Layer 9 of a small transformer language model trained on English Wikipedia (13 layers, counted from 0, width 128).
A neuron's activation on a vector x is GELU(gate . x) times (in . x), where the dot is the dot product.

Input weights of the MLP neurons that the questions are about. A number n stands for (n - 500) times 0.00073.
n25 gate: 569 496 383 460 595 531 581 356 521 688 435 565 640 471 606 468 536 393 371 486 500 603 493 546 403 226 595 476 504 368 436 398 297 493 471 451 198 507 437 707 556 511 449 431 493 662 579 604 483 695 734 524 381 517 549 493 550 263 520 397 602 617 364 451 754 351 733 511 647 625 449 364 662 458 581 580 483 459 576 579 570 748 468 777 521 641 568 500 648 554 461 461 624 565 865 472 543 463 712 627 466 789 474 525 366 431 458 486 448 534 479 444 566 489 394 291 388 427 518 354 455 545 761 444 624 376 489 587
n33 gate: 365 394 764 580 759 448 585 573 407 472 661 489 560 311 425 597 536 658 388 313 372 474 497 468 659 84 379 541 569 518 637 447 479 442 514 160 765 514 588 473 623 486 668 339 757 566 368 504 151 461 446 500 525 653 609 433 696 599 520 445 693 364 587 451 482 507 525 442 648 483 410 435 538 457 503 468 616 469 514 517 412 393 554 636 279 582 395 507 561 427 426 392 427 451 369 406 413 575 564 617 330 454 363 550 401 202 616 444 528 347 478 525 434 464 503 500 535 380 463 640 506 628 496 519 350 469 496 497
n83 gate: 550 541 599 559 602 510 551 531 493 523 469 701 449 434 336 339 396 692 504 702 326 426 470 520 320 387 649 582 430 454 335 614 473 713 500 356 503 660 480 461 490 554 692 528 403 467 320 531 577 240 510 463 429 533 366 477 800 575 500 348 559 590 448 567 548 493 341 392 443 500 569 783 616 497 471 617 702 507 473 550 382 305 531 470 652 568 639 708 452 591 601 662 383 437 267 460 604 458 473 323 406 480 475 527 545 549 621 320 517 510 569 564 310 473 583 394 497 315 504 521 531 573 537 529 360 327 382 203
n118 gate: 581 606 462 205 234 507 424 605 534 511 559 391 333 527 370 489 453 688 448 467 557 540 448 420 446 661 530 504 558 559 512 411 572 430 604 391 607 569 545 423 304 424 598 625 658 321 397 648 515 719 577 283 451 437 609 500 511 496 576 692 386 280 508 425 405 594 403 551 583 429 795 608 567 606 314 466 292 615 589 400 594 359 585 470 385 432 247 408 363 665 508 519 974 426 488 504 349 440 595 485 288 473 425 500 633 657 447 504 764 485 727 500 539 557 567 626 387 319 473 257 756 493 432 714 489 284 454 519
n171 gate: 417 310 571 446 327 355 634 583 486 593 489 406 701 493 752 643 695 568 355 500 507 570 521 479 532 525 433 510 536 574 625 394 265 589 597 381 425 554 591 500 192 595 464 442 465 410 474 522 524 407 489 552 514 275 744 563 550 364 473 576 479 503 540 580 631 569 442 594 658 570 576 468 621 339 588 535 303 562 517 300 206 322 540 709 613 468 666 475 369 405 257 522 549 324 366 500 175 388 426 507 456 429 367 514 507 493 728 403 612 442 436 581 449 439 765 532 588 518 686 532 519 610 469 677 628 452 381 587
n236 gate: 465 321 432 199 357 267 413 773 356 329 693 565 714 463 488 705 496 460 483 722 488 542 566 512 553 448 635 496 443 633 601 519 464 588 528 579 412 554 567 412 614 317 512 484 630 508 277 557 449 548 404 229 480 835 575 532 468 343 553 527 226 488 354 594 659 364 687 732 623 500 380 399 484 751 626 677 416 415 519 481 350 448 671 508 508 261 488 616 596 714 496 359 727 601 770 527 447 343 704 480 423 772 533 397 598 508 468 571 607 561 536 286 644 809 636 444 401 476 553 540 460 640 406 754 586 469 325 539
n259 gate: 308 471 596 608 434 454 774 571 489 493 530 646 259 545 408 271 549 456 569 475 386 458 518 511 590 496 284 676 238 641 478 582 453 507 411 605 470 553 340 592 623 522 432 296 435 396 473 560 579 485 345 428 587 414 619 514 368 500 290 386 532 425 354 320 522 357 466 549 612 287 532 556 446 660 479 496 254 817 525 628 630 574 295 640 383 478 264 353 599 560 347 556 805 339 376 615 463 584 614 606 328 500 256 500 455 614 569 590 482 412 389 416 405 732 311 507 431 398 455 574 400 422 684 554 400 350 511 525
n266 gate: 287 464 335 396 496 507 464 519 632 716 451 485 711 470 735 537 705 419 546 290 397 557 325 533 656 537 522 641 777 454 352 432 533 521 689 572 559 472 380 511 594 449 500 617 435 568 619 530 554 555 265 511 515 550 201 370 416 752 503 479 415 275 377 572 529 575 251 586 717 654 397 515 618 453 567 543 349 603 603 475 475 562 530 615 482 453 507 434 335 297 536 507 439 493 608 550 284 455 442 489 525 423 447 525 211 557 341 651 569 500 762 515 594 735 567 364 793 598 538 393 430 443 468 453 575 696 556 704
n25 in: 364 390 434 826 588 443 529 432 400 507 424 440 602 755 577 407 560 289 461 762 518 324 356 434 489 674 750 465 639 381 463 538 387 132 507 587 444 362 522 670 707 427 655 443 493 514 524 560 615 596 363 428 416 475 496 355 522 532 486 239 418 489 586 326 427 545 720 594 325 536 568 541 586 534 578 605 560 371 568 622 613 323 500 764 529 720 417 784 640 504 551 519 659 371 523 514 463 171 250 540 461 357 492 507 458 481 551 518 438 461 563 555 397 463 468 375 511 442 523 329 697 511 475 601 475 486 429 514
n33 in: 734 355 669 621 462 255 340 773 515 608 99 761 500 449 596 454 360 269 552 586 515 504 564 412 551 504 599 706 437 679 604 550 576 507 496 519 797 713 481 621 443 481 626 465 511 549 436 527 620 589 550 323 500 395 334 462 692 537 412 363 426 665 667 609 634 484 543 418 455 538 418 884 451 507 313 436 830 467 552 429 542 350 578 406 459 427 535 500 557 417 724 438 631 522 488 372 477 500 496 492 441 439 361 329 359 678 311 639 383 592 662 378 563 362 500 224 542 481 535 454 406 470 636 719 623 493 465 459
n83 in: 441 511 594 526 583 651 163 555 464 591 274 570 436 452 348 591 313 565 443 507 352 740 504 572 423 373 640 732 408 526 230 396 479 618 489 432 369 462 471 590 696 450 334 759 585 507 577 430 436 692 424 295 432 419 731 482 265 642 600 392 552 475 456 543 496 570 789 533 607 330 311 617 599 890 303 401 452 616 454 500 578 308 456 482 469 460 540 464 435 404 446 668 518 556 577 419 592 396 460 446 631 464 541 593 393 493 496 525 553 262 471 368 548 493 493 489 579 489 348 380 664 542 582 542 430 454 438 415
n118 in: 470 500 700 540 340 321 438 660 547 481 653 336 461 452 543 449 572 335 451 374 625 516 290 355 484 610 640 263 440 435 389 616 639 485 674 461 748 526 698 339 597 690 364 552 430 515 627 376 416 413 496 569 484 359 662 542 261 418 649 557 356 267 464 550 293 532 421 608 659 458 663 254 481 518 736 442 470 584 325 705 639 598 691 630 500 387 532 492 598 653 333 516 580 302 480 469 675 637 695 711 414 340 439 850 488 706 566 592 461 549 622 216 536 461 398 406 271 546 601 508 557 272 446 641 538 336 556 607
n171 in: 512 323 658 669 665 618 444 537 569 535 645 310 315 455 771 606 726 435 572 445 557 580 694 464 438 683 315 329 384 601 667 564 400 340 369 337 573 624 560 453 400 532 566 392 452 453 425 508 504 423 626 425 468 465 727 739 496 512 361 602 402 571 484 583 504 679 447 525 632 365 512 352 295 238 477 560 438 555 591 355 177 216 430 587 539 516 504 476 156 517 231 304 429 457 364 647 315 436 484 484 604 343 361 701 512 383 795 389 568 488 435 464 558 528 818 374 696 308 775 700 478 414 448 543 682 386 471 643
n236 in: 317 483 462 526 797 630 375 491 668 528 647 688 471 701 454 643 419 525 526 451 550 666 488 341 389 314 174 194 650 474 598 648 321 468 483 335 563 90 604 375 525 496 384 366 616 787 481 397 656 546 690 463 587 447 488 409 517 432 576 455 403 414 662 471 420 569 709 265 371 430 374 649 639 516 363 785 339 659 475 659 641 622 500 640 638 605 479 328 580 457 629 428 541 414 736 603 453 217 626 425 721 420 666 546 496 673 566 356 322 540 475 337 604 361 630 492 446 703 785 453 378 700 673 642 570 394 645 364
n259 in: 517 475 356 485 579 657 561 434 525 601 518 460 511 441 579 659 621 392 556 378 550 661 507 611 529 442 607 469 485 556 453 246 379 714 569 313 583 383 500 359 578 379 423 662 348 518 410 624 560 381 605 306 475 556 422 355 518 545 517 566 538 668 529 345 446 404 504 346 415 599 90 311 482 517 466 726 414 308 304 430 422 705 296 521 309 600 463 622 532 179 739 583 268 423 540 546 792 522 539 522 617 611 504 422 434 367 500 366 518 514 551 521 400 460 552 579 475 496 703 507 565 636 496 515 374 535 755 542
n266 in: 493 525 678 338 220 621 666 667 468 500 453 312 634 500 340 364 493 196 552 562 617 456 670 550 597 418 553 503 471 581 643 721 416 647 306 381 407 575 377 551 696 444 613 321 335 431 348 478 556 461 361 542 532 510 650 528 375 575 351 335 788 438 478 476 546 471 547 558 665 493 490 806 406 513 449 601 633 372 576 397 440 308 518 657 462 507 522 560 468 774 564 461 656 624 485 559 280 609 358 330 738 596 415 546 493 397 595 615 409 520 529 606 533 425 469 514 398 605 540 554 610 445 469 564 500 462 388 702

Each question shows a token from some text and the vector x that enters the MLP there. A number n stands for (n - 500) times 0.014.

"0": 458 511 439 586 451 381 447 478 619 393 462 389 543 444 570 626 407 578 454 453 468 519 555 431 298 395 478 614 484 641 532 624 517 336 482 632 591 544 465 704 485 649 709 417 642 615 497 565 498 553 333 508 337 539 540 492 536 565 458 459 522 489 470 524 514 375 308 460 496 663 420 484 431 457 483 542 396 579 455 489 579 489 562 590 565 574 591 545 525 493 532 558 568 473 643 554 607 668 549 502 545 595 622 444 404 531 530 434 459 619 388 379 570 409 446 532 380 433 491 567 576 681 591 600 468 531 358 446
The neuron with the highest activation: n33

" when": 526 370 630 646 451 647 444 428 385 526 489 440 442 459 458 456 613 473 484 417 431 497 544 396 590 474 382 516 475 658 439 787 528 560 513 387 493 419 505 555 719 561 510 409 381 456 575 332 496 598 563 386 416 507 629 532 463 599 610 489 635 485 446 529 383 336 436 442 535 458 583 449 399 498 456 533 341 535 399 667 392 490 542 541 435 487 430 613 559 512 494 395 662 481 473 525 531 599 417 509 442 528 433 422 575 666 527 379 566 450 628 564 700 491 546 473 426 550 420 405 535 523 508 616 539 604 648 527
Which neuron fires most, and how strongly? n118, at about 2.9

"alf": 341 585 560 435 564 423 470 461 462 236 650 386 404 556 593 402 666 486 496 467 406 407 609 352 586 528 292 428 526 630 428 424 502 422 497 604 596 409 527 501 356 474 578 640 412 578 449 541 597 381 448 478 455 578 550 406 567 445 517 559 448 561 480 490 435 532 518 631 518 552 701 496 343 503 518 477 564 554 555 550 511 322 579 470 460 420 517 486 577 464 390 470 492 489 329 303 459 577 549 619 446 558 481 508 497 654 473 433 432 495 688 537 449 529 536 608 587 631 434 548 475 573 375 524 602 497 687 535
The three highest activations, in order: n118, n171, n83

" friend": 390 562 496 429 476 552 558 425 393 550 455 484 396 553 485 582 407 601 405 483 293 517 645 447 481 452 622 471 605 414 362 597 497 389 614 577 611 512 630 670 496 495 602 462 420 553 473 496 654 502 612 497 499 657 483 465 446 573 394 452 412 308 612 518 459 386 450 602 494 387 486 568 479 510 499 633 433 556 490 543 585 449 579 636 562 408 371 441 439 303 609 393 322 591 406 497 562 592 406 514 678 566 612 374 640 559 466 471 382 506 470 534 540 521 462 728 485 532 394 536 451 394 447 385 556 600 535 459
Which neuron fires most, and how strongly? n118, at about 0.26

" to": 530 366 359 394 558 587 645 565 522 435 435 578 420 535 373 547 543 420 590 379 541 495 606 460 529 522 485 428 445 524 494 499 441 530 413 552 546 636 504 562 602 515 544 532 415 612 474 566 488 471 606 500 394 472 566 567 545 444 490 625 516 508 559 541 585 565 506 443 557 573 474 524 422 421 406 606 433 400 435 751 486 425 443 559 496 619 463 566 472 494 586 572 483 601 257 434 581 632 303 565 689 664 601 435 569 300 642 547 470 436 410 515 579 477 715 579 598 442 622 601 521 594 428 684 535 579 649 542
Which neuron fires most, and how strongly? n171, at about 1.6

" Coast": 564 496 593 484 522 500 370 479 479 422 484 402 571 427 579 628 465 329 456 417 520 550 477 355 494 538 519 411 554 515 393 462 534 469 527 451 441 486 491 565 416 533 446 397 501 422 522 474 558 455 374 618 506 527 519 441 471 504 363 561 610 592 561 513 491 610 473 492 506 501 528 424 403 485 502 602 483 532 495 502 482 461 549 546 438 442 509 528 509 503 521 528 535 459 497 557 370 882 606 596 513 561 517 444 485 542 576 567 356 497 517 446 491 610 486 410 449 507 437 529 232 520 407 527 623 596 610 448
Which neuron fires most, and how strongly? n266, at about 0.58

" w": 676 371 473 438 610 497 531 689 438 529 412 507 487 472 710 476 534 515 449 497 611 684 494 171 606 374 315 616 623 497 437 418 579 507 493 631 504 556 558 547 578 366 489 635 525 416 407 570 503 610 537 430 376 579 469 484 423 585 447 520 505 514 470 507 524 614 627 562 383 653 545 476 510 417 428 597 728 612 500 506 512 477 529 521 484 478 516 479 504 506 484 527 551 578 489 650 520 421 411 494 554 526 471 639 494 440 532 440 566 455 450 474 515 382 666 621 538 436 420 587 446 528 483 251 411 542 569 414
The neuron with the highest activation: n33

" what": 444 343 535 612 449 593 369 582 413 534 331 582 392 482 539 499 453 494 302 488 514 591 503 486 595 557 316 388 545 548 466 681 449 453 534 446 648 529 282 451 618 516 445 498 576 520 542 541 476 508 537 420 560 528 583 465 551 654 571 442 443 374 515 459 495 539 522 521 532 529 638 555 401 500 476 560 467 720 514 702 491 560 455 605 484 476 435 530 417 496 508 434 583 563 461 516 572 782 547 558 508 532 438 387 634 584 445 372 499 492 483 585 477 501 642 599 459 500 556 394 570 572 500 564 529 584 597 454
Which two neurons fire most, strongest first? n118, n33

"ron": 484 489 552 444 394 417 519 548 264 553 528 548 511 330 483 494 416 397 508 461 468 409 599 520 534 486 479 581 428 625 341 472 547 526 615 335 575 614 759 443 356 456 305 590 506 553 427 517 411 456 542 405 607 501 535 545 486 443 403 507 414 458 310 405 266 572 444 657 407 431 395 599 274 421 466 599 485 390 561 503 617 469 541 488 497 398 561 617 589 410 540 554 695 474 486 498 557 450 501 544 382 530 484 546 434 500 367 429 456 530 481 515 500 503 388 517 504 453 607 430 484 460 417 417 641 681 490 577
Which neuron fires most, and how strongly? n118, at about 2.9

" an": 419 521 513 557 525 572 615 625 404 560 339 530 421 416 533 656 496 492 578 497 535 541 574 517 428 538 448 440 380 524 415 542 668 515 535 597 562 560 477 496 507 404 339 441 427 521 550 382 509 533 571 609 581 389 487 602 558 527 528 644 542 686 482 592 683 594 528 592 274 488 373 470 459 512 419 542 467 584 647 450 271 445 523 486 447 475 522 522 408 470 431 377 367 488 555 457 405 701 354 414 468 646 651 429 449 617 459 448 592 549 464 611 582 439 512 514 418 533 668 621 387 441 458 436 509 414 473 516
The neuron with the highest activation: n171

" s": 724 541 576 516 483 428 452 555 435 506 464 448 427 419 444 431 570 471 341 361 480 410 497 414 608 517 286 386 608 520 460 525 540 543 619 571 429 658 543 539 464 547 474 545 493 411 557 514 561 554 527 495 519 571 528 503 480 518 387 453 586 598 371 557 534 351 444 495 528 612 427 460 429 393 395 507 800 569 602 602 567 536 551 393 472 589 505 601 512 474 445 506 476 548 508 523 645 505 327 428 574 422 526 410 448 528 569 499 534 398 504 448 312 591 526 567 446 458 590 445 369 706 610 411 676 663 596 465
The neuron with the highest activation: n236

" In": 421 466 497 620 423 606 471 506 500 416 374 478 408 500 582 642 489 561 621 429 491 435 601 563 422 536 478 472 520 698 438 604 614 485 406 613 517 493 468 521 456 527 451 514 425 491 449 444 520 463 489 466 577 464 549 329 445 470 425 580 587 445 503 411 486 408 411 403 489 568 396 405 465 406 329 458 389 564 355 577 384 331 550 387 453 485 473 575 527 538 529 452 424 579 498 487 531 679 434 579 458 454 479 564 379 599 508 436 502 346 492 450 811 508 396 434 526 659 523 689 295 538 459 398 548 557 545 414
Which neuron fires most, and how strongly? n259, at about 0.39

" him": 657 447 442 552 434 521 529 560 339 484 427 495 505 618 444 537 510 425 407 446 578 603 543 421 540 686 484 498 467 565 390 456 502 463 574 656 498 522 469 602 656 419 488 446 560 768 484 607 581 492 515 532 568 528 571 542 539 487 487 611 564 510 496 533 450 425 582 633 499 580 617 547 367 443 466 565 516 550 585 723 544 488 550 543 565 507 434 504 334 466 586 622 380 502 342 478 477 823 421 539 544 496 513 570 522 574 485 521 484 548 405 545 494 562 553 503 631 410 504 577 534 598 487 458 333 487 401 585
Which neuron fires most, and how strongly? n236, at about 0.34

" the": 428 614 465 513 523 599 603 518 478 468 505 552 458 474 502 482 488 546 474 394 480 523 399 518 440 578 451 504 405 529 445 677 569 613 612 459 522 502 413 533 540 436 488 562 482 479 615 280 493 490 554 570 569 474 528 557 525 536 565 410 578 505 532 589 577 585 540 545 520 543 408 489 397 533 461 542 438 582 524 501 338 525 468 524 424 587 495 480 438 544 499 501 475 527 459 448 521 959 432 444 520 493 561 404 522 482 614 586 565 533 509 620 491 497 582 465 424 430 574 489 452 305 479 500 442 506 465 559
Which neuron fires most, and how strongly? n25, at about 0.42

" Sw": 466 339 502 506 723 521 546 484 504 438 562 639 464 443 641 364 438 663 407 530 353 412 557 517 451 594 358 442 603 524 551 475 589 509 329 515 445 584 361 408 495 368 496 491 647 607 427 487 536 499 452 488 337 580 663 382 466 582 517 553 468 395 582 514 385 497 532 645 521 568 471 501 521 521 590 492 611 625 480 426 508 560 473 546 366 357 483 446 539 494 492 567 513 695 520 750 562 485 341 488 442 498 492 625 496 532 510 435 412 516 367 484 471 476 589 479 579 482 483 476 299 558 560 535 457 484 508 386
Which neuron fires most, and how strongly? n236, at about 0.88

" C": 495 688 631 608 504 521 389 423 440 309 550 611 485 429 418 578 455 458 481 528 538 437 425 558 474 562 419 401 654 288 343 538 577 476 603 613 404 547 444 435 488 342 536 594 425 482 510 565 612 557 332 429 620 460 431 491 538 484 497 396 516 503 466 558 403 499 527 603 518 698 483 565 453 476 506 409 591 522 579 507 518 418 456 516 662 540 451 526 461 378 518 573 492 520 521 508 741 465 449 524 469 533 716 637 437 369 471 457 435 397 495 526 605 484 556 359 547 579 494 467 283 500 522 526 502 579 651 334
Which neuron fires most, and how strongly? n83, at about 1.4

" Wilson": 480 535 485 486 470 555 539 570 557 467 503 569 537 403 486 516 532 451 389 628 435 437 497 387 511 528 441 337 604 426 499 651 511 518 588 542 482 483 514 525 467 462 538 378 621 625 531 465 554 458 289 501 568 530 458 467 499 535 390 520 429 556 562 469 412 487 503 533 499 601 534 525 513 490 533 588 376 588 540 611 535 543 627 624 522 597 508 540 529 392 529 471 424 647 550 541 372 808 534 600 578 600 541 538 603 562 478 534 426 587 589 487 639 486 627 498 478 485 403 527 259 509 568 537 629 646 479 537
The neuron with the highest activation: n236

" –": 630 478 424 367 412 612 444 536 421 457 481 646 615 569 454 524 458 475 475 420 507 556 491 518 479 446 520 391 524 493 436 654 471 443 458 567 498 532 505 560 736 494 495 525 630 433 640 400 463 376 503 448 538 431 425 406 441 560 545 555 532 552 477 568 546 522 506 411 549 450 697 651 465 397 452 476 595 578 427 640 481 479 519 530 472 622 468 701 544 404 403 417 486 609 468 546 470 765 569 471 444 500 464 563 499 530 627 474 504 611 414 583 605 501 495 476 484 524 453 462 467 685 571 293 584 643 484 346
Which neuron fires most, and how strongly? n259, at about 0.27

" in": 483 570 431 577 374 662 569 467 407 398 438 533 456 528 423 538 443 433 563 368 557 532 569 565 472 528 403 509 453 429 542 607 568 520 471 465 662 357 466 465 519 556 395 504 467 442 553 462 601 576 596 507 502 435 483 444 362 518 395 571 549 481 579 523 481 458 451 446 495 610 384 460 567 476 318 496 468 550 376 594 442 372 390 421 416 547 452 529 538 636 516 643 467 453 547 521 597 834 479 578 560 495 545 523 433 418 464 527 370 361 591 541 732 491 475 388 465 511 504 637 527 553 480 303 537 636 498 599
The three highest activations, in order: n259, n25, n33